Layer 6 of a small transformer language model trained on English Wikipedia (16 layers, counted from 0, width 128).
A neuron's activation on a vector x is SiLU(gate . x) times (in . x), where the dot is the dot product.

Input weights of the MLP neurons that the questions are about. A number n stands for n times 0.00062.
n40 gate: 85 -44 -338 -27 -187 52 -67 216 40 99 70 -255 188 53 47 50 -87 -188 155 4 -123 -110 179 127 -123 198 122 -43 78 170 -54 -79 -258 -98 -22 -97 -215 203 65 -5 -56 114 110 -135 206 -255 143 246 30 56 -233 266 0 5 163 33 141 -49 -13 -114 -92 149 -291 -189 -23 94 291 187 -50 -22 181 204 191 303 329 -48 -4 -84 -70 -162 85 179 -255 -66 112 -14 -143 54 133 56 -22 44 191 88 -178 89 -165 -215 -105 -17 9 232 -109 58 333 165 175 53 97 -130 23 -167 -60 161 136 -76 188 -138 -103 -22 158 -105 99 121 -51 187 -169 -285
n68 gate: 41 -76 -54 265 -136 -79 290 -344 38 146 -211 150 210 156 -135 -81 176 -10 -80 155 44 122 -166 145 85 80 -135 -64 162 -258 -227 -248 -203 32 -10 81 -115 -13 -70 140 96 24 367 -18 92 -28 -350 5 -157 270 141 0 -98 -251 113 50 175 -24 103 -112 -79 -96 202 108 29 0 18 -38 54 34 -130 -45 47 300 -171 91 -184 -100 -169 182 106 159 89 19 -83 -111 -143 304 -73 55 -95 -5 462 66 -86 75 144 131 -49 313 -63 -63 232 -19 -269 49 364 -104 -163 107 34 58 153 209 241 147 -215 176 75 108 -400 -61 -197 77 50 68 107 140
n180 gate: 37 47 -66 -51 -57 153 34 114 115 -54 -40 109 -68 -51 18 -12 62 -34 139 49 -341 87 -114 -69 -68 -320 130 135 -66 -309 234 218 43 73 -145 169 -90 55 -133 -26 -47 301 -9 -24 -115 -73 349 13 103 -76 -17 0 75 -27 -93 295 9 -76 42 87 -31 181 -122 -106 -119 81 251 141 120 -17 216 97 -229 -137 -157 -27 54 31 -70 105 95 -69 -17 -122 248 191 162 173 61 -184 -255 -200 170 -134 8 -58 89 226 -132 78 73 -83 4 289 -109 -79 124 -128 -22 -117 -156 -268 -190 258 22 -47 33 -250 -142 -110 207 227 168 166 -263 -4 184 -26
n191 gate: -4 53 -32 -135 -67 115 22 187 233 -102 74 148 -132 241 180 4 -26 75 -148 -254 54 -185 -149 -63 161 -74 -37 97 -245 -29 -54 -46 188 -50 215 104 -31 -217 9 125 -74 -77 272 -274 204 -256 91 -100 320 32 180 23 -9 -158 301 337 171 -39 117 -18 -109 -169 -187 -55 35 13 -115 -237 -190 62 -62 371 5 -9 54 -9 21 -69 -168 -60 58 -25 39 -52 -13 -9 -362 107 101 144 -166 -250 17 100 29 207 -4 22 -70 -89 85 22 259 149 19 86 155 233 247 -84 174 80 -55 -103 0 79 112 -145 45 139 -291 108 -151 103 -41 -21 -330 0
n201 gate: -304 -104 -472 -68 242 -18 -59 -176 250 -101 -259 181 73 190 0 -86 22 -60 27 153 -177 33 5 147 -28 90 -263 53 70 87 -185 -166 -65 -108 14 -39 -32 123 -177 125 -76 0 -103 125 48 152 -311 -99 -62 201 126 119 474 197 0 62 0 -68 -112 56 -42 -152 -49 -198 -187 -77 -76 32 175 -115 101 -166 0 191 23 -155 -48 -53 -395 205 -133 -61 -76 125 22 -250 -78 -106 -118 221 41 91 155 67 -22 24 215 94 64 -66 -166 56 -92 36 -97 51 156 -45 -38 -68 -388 -143 127 178 103 159 -277 -19 -59 63 34 22 -345 197 -119 52 -117 180
n287 gate: -137 -118 -31 84 177 -103 -93 -67 228 -196 98 0 -68 -4 -40 -196 107 -128 218 -20 39 -61 -130 0 30 125 -71 -45 -17 -81 -142 -317 -155 218 -148 56 -60 -212 33 -108 -178 -52 109 172 151 -253 -136 112 -12 -49 0 217 -216 -40 -201 115 39 -235 -134 78 171 -17 -226 -9 104 63 -118 152 131 68 -56 158 209 123 -208 -235 -90 -93 -33 42 -115 16 33 12 -78 233 -55 30 -4 -179 -244 -118 12 -125 89 -129 -136 104 52 -229 9 268 9 -55 325 43 290 169 202 -123 146 17 193 261 66 219 -8 57 293 188 186 92 51 15 226 36 -69 94
n40 in: 151 101 76 -125 141 -272 -121 104 218 -334 -214 331 236 -125 -98 -38 158 -12 68 58 0 -278 4 -50 54 -100 -34 121 50 -93 -12 -51 202 371 65 -92 69 23 -12 -41 143 133 104 -73 0 -48 -59 -96 247 -13 -8 4 -195 248 -100 127 -91 84 256 121 -147 -70 116 -176 252 194 4 12 15 -16 95 46 107 101 -50 -151 -215 -153 81 -4 -94 85 60 295 -98 50 -85 135 152 -210 8 -20 -114 -72 -239 38 -219 -84 -88 -47 189 54 140 4 78 42 -24 -109 21 186 37 198 42 -123 -4 -8 -239 17 -26 -40 -144 60 -98 161 4 -70 225 -41
n68 in: 35 -99 26 -12 34 84 -181 -90 140 -218 -22 244 46 -308 4 144 -161 54 -12 -91 -254 -63 -110 -165 -74 -12 -56 -131 -51 153 239 129 80 -63 103 -137 -174 -161 -133 25 -146 25 106 156 291 -63 201 16 -92 -178 -76 78 101 100 151 43 215 139 -57 8 -124 46 53 -81 -242 29 -185 66 279 -112 105 34 154 -12 -102 -216 -28 4 86 -158 67 106 24 158 -68 -134 -37 104 40 209 -90 78 140 8 20 151 184 -20 -70 4 117 228 -193 160 -123 123 183 -173 159 127 189 193 128 -286 -231 86 -24 25 -206 326 -54 142 167 -123 -69 -103 -81 -138
n180 in: -181 -87 -57 -69 34 185 -22 170 -15 -100 100 -30 -18 -276 119 -48 117 -44 206 -18 -240 -22 -146 -42 -52 51 -35 -134 45 -369 174 209 74 -104 29 159 -18 -115 75 156 -55 15 83 -10 -32 -34 -19 252 0 -35 -79 -233 -14 131 -25 46 -11 7 -112 -94 -212 -141 7 87 45 47 82 44 -27 -250 74 -87 225 -51 180 -90 49 -223 -86 226 177 -115 -79 -129 71 -48 -62 55 112 -119 -65 -33 -53 -205 35 249 107 -176 -100 -138 -70 101 -189 84 -62 11 -265 -124 125 -158 -26 -22 -174 32 -16 -51 -36 -30 -115 -209 95 -11 122 86 -19 -147 -4 -133
n191 in: 31 -127 -98 -108 -48 7 29 -187 54 -299 -88 63 -88 61 -190 21 -11 150 -97 38 250 60 90 -10 101 -18 80 11 11 3 26 -38 133 212 -189 110 -124 -81 213 -81 -92 223 67 -137 70 -37 19 68 21 -276 56 129 -186 -196 115 248 230 69 -108 7 -158 -221 -126 94 -16 142 -126 51 65 99 26 91 96 -350 -75 82 -88 -88 -101 4 -40 -97 122 0 134 -118 -109 107 35 -15 33 -65 -102 -190 -21 118 103 215 -45 -172 7 -89 211 29 202 134 209 22 60 -27 96 78 106 -36 -3 -98 107 127 84 47 41 183 -37 240 -57 177 -108 -7
n201 in: -148 -227 28 -128 163 -100 -87 162 15 160 12 101 320 -128 -267 29 122 38 -158 44 -152 105 -8 -76 -41 41 -80 -95 235 109 216 -210 -69 -11 80 180 42 95 37 -116 51 -117 -70 -39 -106 -19 -114 -142 55 156 234 -119 41 -32 64 -96 19 230 26 195 -110 -177 -225 -165 -30 84 -113 110 -53 -157 77 166 -113 -217 -168 -134 18 104 -7 15 -173 -145 26 11 -15 27 118 -185 -179 -277 -76 -102 7 -37 -134 12 -61 187 107 -125 -77 -225 127 -148 187 125 -54 57 79 67 -166 -166 20 160 -70 -144 -198 90 -182 -30 85 22 -154 82 -103 142 -98 85
n287 in: -198 47 -200 97 36 80 176 237 -94 -54 103 12 24 125 -37 7 -19 -83 -113 53 286 253 -77 -30 63 -23 -314 64 150 4 151 229 80 56 -20 145 -103 -182 -80 12 49 177 -109 178 -151 -13 -4 -112 -11 -252 -20 -254 -12 99 105 -53 -120 144 159 4 146 -75 15 57 -124 -35 70 -12 -121 -194 64 -45 271 16 -189 96 125 -124 -24 181 -257 67 -70 112 -27 88 -4 -119 -38 161 43 4 84 -81 134 206 -171 247 -15 -42 -4 -184 -92 184 151 32 -225 16 -77 105 187 -24 427 -4 55 8 -15 -4 -304 202 -37 -170 79 -28 58 105 -81 -139

Each question shows a token from some text and the vector x that enters the MLP there. A number n stands for n times 0.0083.

"ent": 54 -174 263 104 67 141 12 12 176 34 116 -120 -9 -33 -46 12 94 -26 0 -60 178 -42 -186 -52 58 -78 10 110 223 -44 86 -92 6 53 237 -107 9 48 248 82 -3 -141 -104 -20 -50 -24 72 14 260 -76 97 -1 -67 -219 -43 -189 59 29 -115 -12 -64 113 82 -229 -71 13 140 109 -69 -39 20 -142 -19 30 -49 -155 -99 -8 35 100 -103 -206 -172 -76 -214 90 -51 32 -65 -86 -142 199 -114 -68 114 -120 104 -70 -25 -26 -20 -4 341 84 20 -4 -126 246 94 142 84 -34 20 -36 -2 -32 271 133 87 145 68 -21 -127 -26 -52 42 222 19
Which two neurons fire most, strongest first? n68, n180

" as": -60 33 129 -52 60 -53 -144 -123 52 44 -64 69 2 35 73 -107 -160 83 -113 38 -63 -33 -62 -44 86 116 36 -97 71 203 39 7 106 -73 -39 73 81 31 31 -78 28 -23 -85 120 103 -66 -105 14 157 122 -13 -220 -87 111 -14 155 60 -38 19 -110 73 7 -117 81 280 73 -65 -18 106 -239 69 118 -54 -92 15 138 29 -66 162 113 40 -246 -92 -123 78 3 114 -117 56 -3 -60 -74 -139 139 61 52 218 90 -79 -66 13 -77 -14 -430 75 131 -16 -107 171 -5 -15 67 34 -10 -74 -58 -179 202 150 -174 -45 -66 -123 -48 83 -61 -63 -36
Which of these neurons fires most? n68

".": -36 41 -77 -99 35 -42 -10 -104 -11 31 -28 96 -9 218 12 -37 105 -105 15 -26 134 144 23 54 57 -52 -41 -25 29 124 0 94 -19 88 34 229 -47 65 106 -64 -81 -88 -144 14 94 84 126 6 -112 -182 102 48 -196 232 -52 86 -51 -41 77 65 -94 64 -190 -73 243 -172 240 -23 41 106 -45 -55 66 32 63 -28 151 -118 93 -107 -72 -94 -49 17 -94 42 55 138 130 -21 110 -31 239 -121 22 -3 -237 -114 133 -106 -46 -112 -67 -159 131 -3 105 78 12 260 26 -58 -16 -108 69 -93 120 7 -50 -63 106 9 23 -141 108 -127 16 16
Which two neurons fire most, strongest first? n287, n40

"d": -23 -4 58 -141 -127 -66 51 -53 -159 -182 -133 16 -2 90 138 254 -2 -20 -253 -92 -48 -191 308 -51 61 73 -16 44 72 15 -27 143 -64 -205 15 17 96 -203 -99 -48 -6 -4 -50 -23 173 -45 82 -97 -98 46 -32 77 192 259 42 -67 3 -113 21 42 -24 76 -24 -104 45 -41 32 -107 -68 -50 48 -184 -273 65 42 -7 42 79 -67 -45 32 -192 5 -90 151 101 -72 -134 -46 17 -80 61 180 -15 83 167 -72 130 -50 40 -28 -260 -195 -68 -23 -150 -117 -13 23 115 57 120 -148 -349 -41 -250 36 -10 118 77 13 6 -18 -45 273 32 30 -44
The three highest activations, in order: n40, n180, n201

"---|---|---|---|": 128 -178 38 4 -191 -29 -105 30 -142 208 77 -5 188 -147 -35 -15 80 116 46 -84 260 -136 23 -81 105 360 157 -145 106 201 79 -100 -56 -105 -52 114 -26 51 99 78 7 -190 14 -8 248 45 -153 -50 -22 94 -194 -66 11 32 -170 -9 -102 53 -14 -93 6 138 -54 95 20 -75 -85 116 70 -121 81 33 -230 138 -40 -217 -57 -152 116 -207 -8 270 73 -38 -96 92 -95 59 151 -115 17 152 45 -84 -146 -131 28 -99 36 39 88 -15 185 -101 9 -11 62 -89 121 80 -92 27 77 58 -43 -80 -82 -19 -87 -37 79 -9 -56 -63 -161 106 88 126
Which of these neurons fires most? n40

"n": 172 133 -379 -51 -128 -39 72 121 -15 -194 -77 67 66 -195 -51 227 -30 -80 99 -129 -23 16 42 -95 -51 -76 181 -78 10 48 185 -101 -87 7 86 -198 139 -49 3 -231 49 55 209 18 147 19 105 0 72 127 103 118 171 134 -103 12 -125 -53 -17 -83 -115 -200 45 94 -60 -115 143 -112 -41 131 -101 198 -199 157 168 -146 -175 198 -26 28 -112 -99 -58 118 182 -137 -31 194 130 32 20 -133 -138 -18 34 -169 93 -24 -85 -139 -97 -39 -39 111 -152 -64 0 63 -108 6 -20 -6 -46 -85 -165 -18 92 217 -62 -61 64 65 121 48 38 42 34 -49
Which of these neurons fires most? n40

"y": -115 27 68 64 151 -35 -12 -82 -94 38 -21 98 93 -68 -121 13 92 -212 -17 14 62 -1 41 91 108 -194 130 152 -114 61 -24 42 -29 -3 -10 0 114 20 113 -108 53 -54 -166 29 -94 16 168 -32 200 162 -78 -23 -63 -77 -30 -224 -32 -110 274 39 -141 -44 50 201 -44 8 147 -52 -329 61 -36 -251 -69 -47 -70 -42 -96 170 -129 60 3 -214 123 89 -50 137 -86 -84 -64 197 68 -183 99 92 62 -87 -208 -85 -120 -51 176 -103 51 -50 -35 119 54 -87 10 -132 -30 157 45 -19 -47 -83 109 -150 -53 -75 -36 -34 -125 -85 -4 -84 -99 -77
Which of these neurons fires most? n68

" the": -23 117 -87 -33 -85 -19 -3 56 34 94 -43 17 -67 -38 -11 -350 3 25 -123 94 149 60 10 -147 60 -33 -8 -53 -30 -269 38 -38 62 -45 -18 -103 103 -71 -94 96 -100 146 -88 16 55 3 73 -9 -93 82 -31 7 -111 -4 -3 4 -18 78 119 -28 -75 45 -80 -33 139 10 47 66 -292 1 5 36 -86 -100 -61 69 -22 -88 327 -39 44 -98 110 8 49 -14 -50 -55 -56 -33 -97 -26 -71 83 -105 17 -99 -39 -104 -8 -63 -33 26 -33 -17 69 -59 38 89 132 -17 -96 -148 18 60 -49 -191 72 53 39 -34 114 -76 65 -59 -354 -13 62
Which of these neurons fires most? n180

"G": -171 -13 -13 100 50 -95 98 199 -69 95 88 -35 2 -70 49 -6 -7 -42 -150 11 -57 -89 -60 164 48 68 -57 -17 -75 -133 20 265 -134 68 -92 33 32 -114 87 35 30 189 37 -36 34 -5 -48 0 -11 -38 53 93 96 113 132 -47 84 -75 123 -302 22 159 121 122 -39 118 -26 -186 36 135 77 -57 -73 -173 153 65 138 66 -114 18 -73 -145 58 123 -42 26 -137 138 -161 242 -98 103 -80 -62 -180 77 -205 -6 -63 77 48 29 93 -45 3 244 -98 24 73 175 -33 93 -54 77 -263 -48 -27 -39 -34 4 51 64 94 58 -14 -34 155 17
Which of these neurons fires most? n201

"um": -79 128 139 15 91 99 -132 -157 66 149 -140 -7 15 -53 30 -50 17 -69 16 -26 -65 -20 -36 114 -1 -40 -49 -147 43 65 -30 99 72 107 -107 42 103 77 29 93 25 -47 84 3 164 -13 185 108 -38 129 19 206 -43 -167 -170 -1 -219 61 148 -234 5 -57 -108 -104 -28 -13 -136 23 114 103 -31 104 119 -255 96 149 -91 124 -142 -34 -18 -184 70 -215 254 67 -14 -120 7 120 237 6 -2 9 19 -21 96 51 82 -11 182 190 -69 -149 75 -9 -4 77 -3 178 49 60 -88 -243 114 74 27 284 -15 38 -123 -117 103 237 72 83 153 32
The three highest activations, in order: n180, n201, n40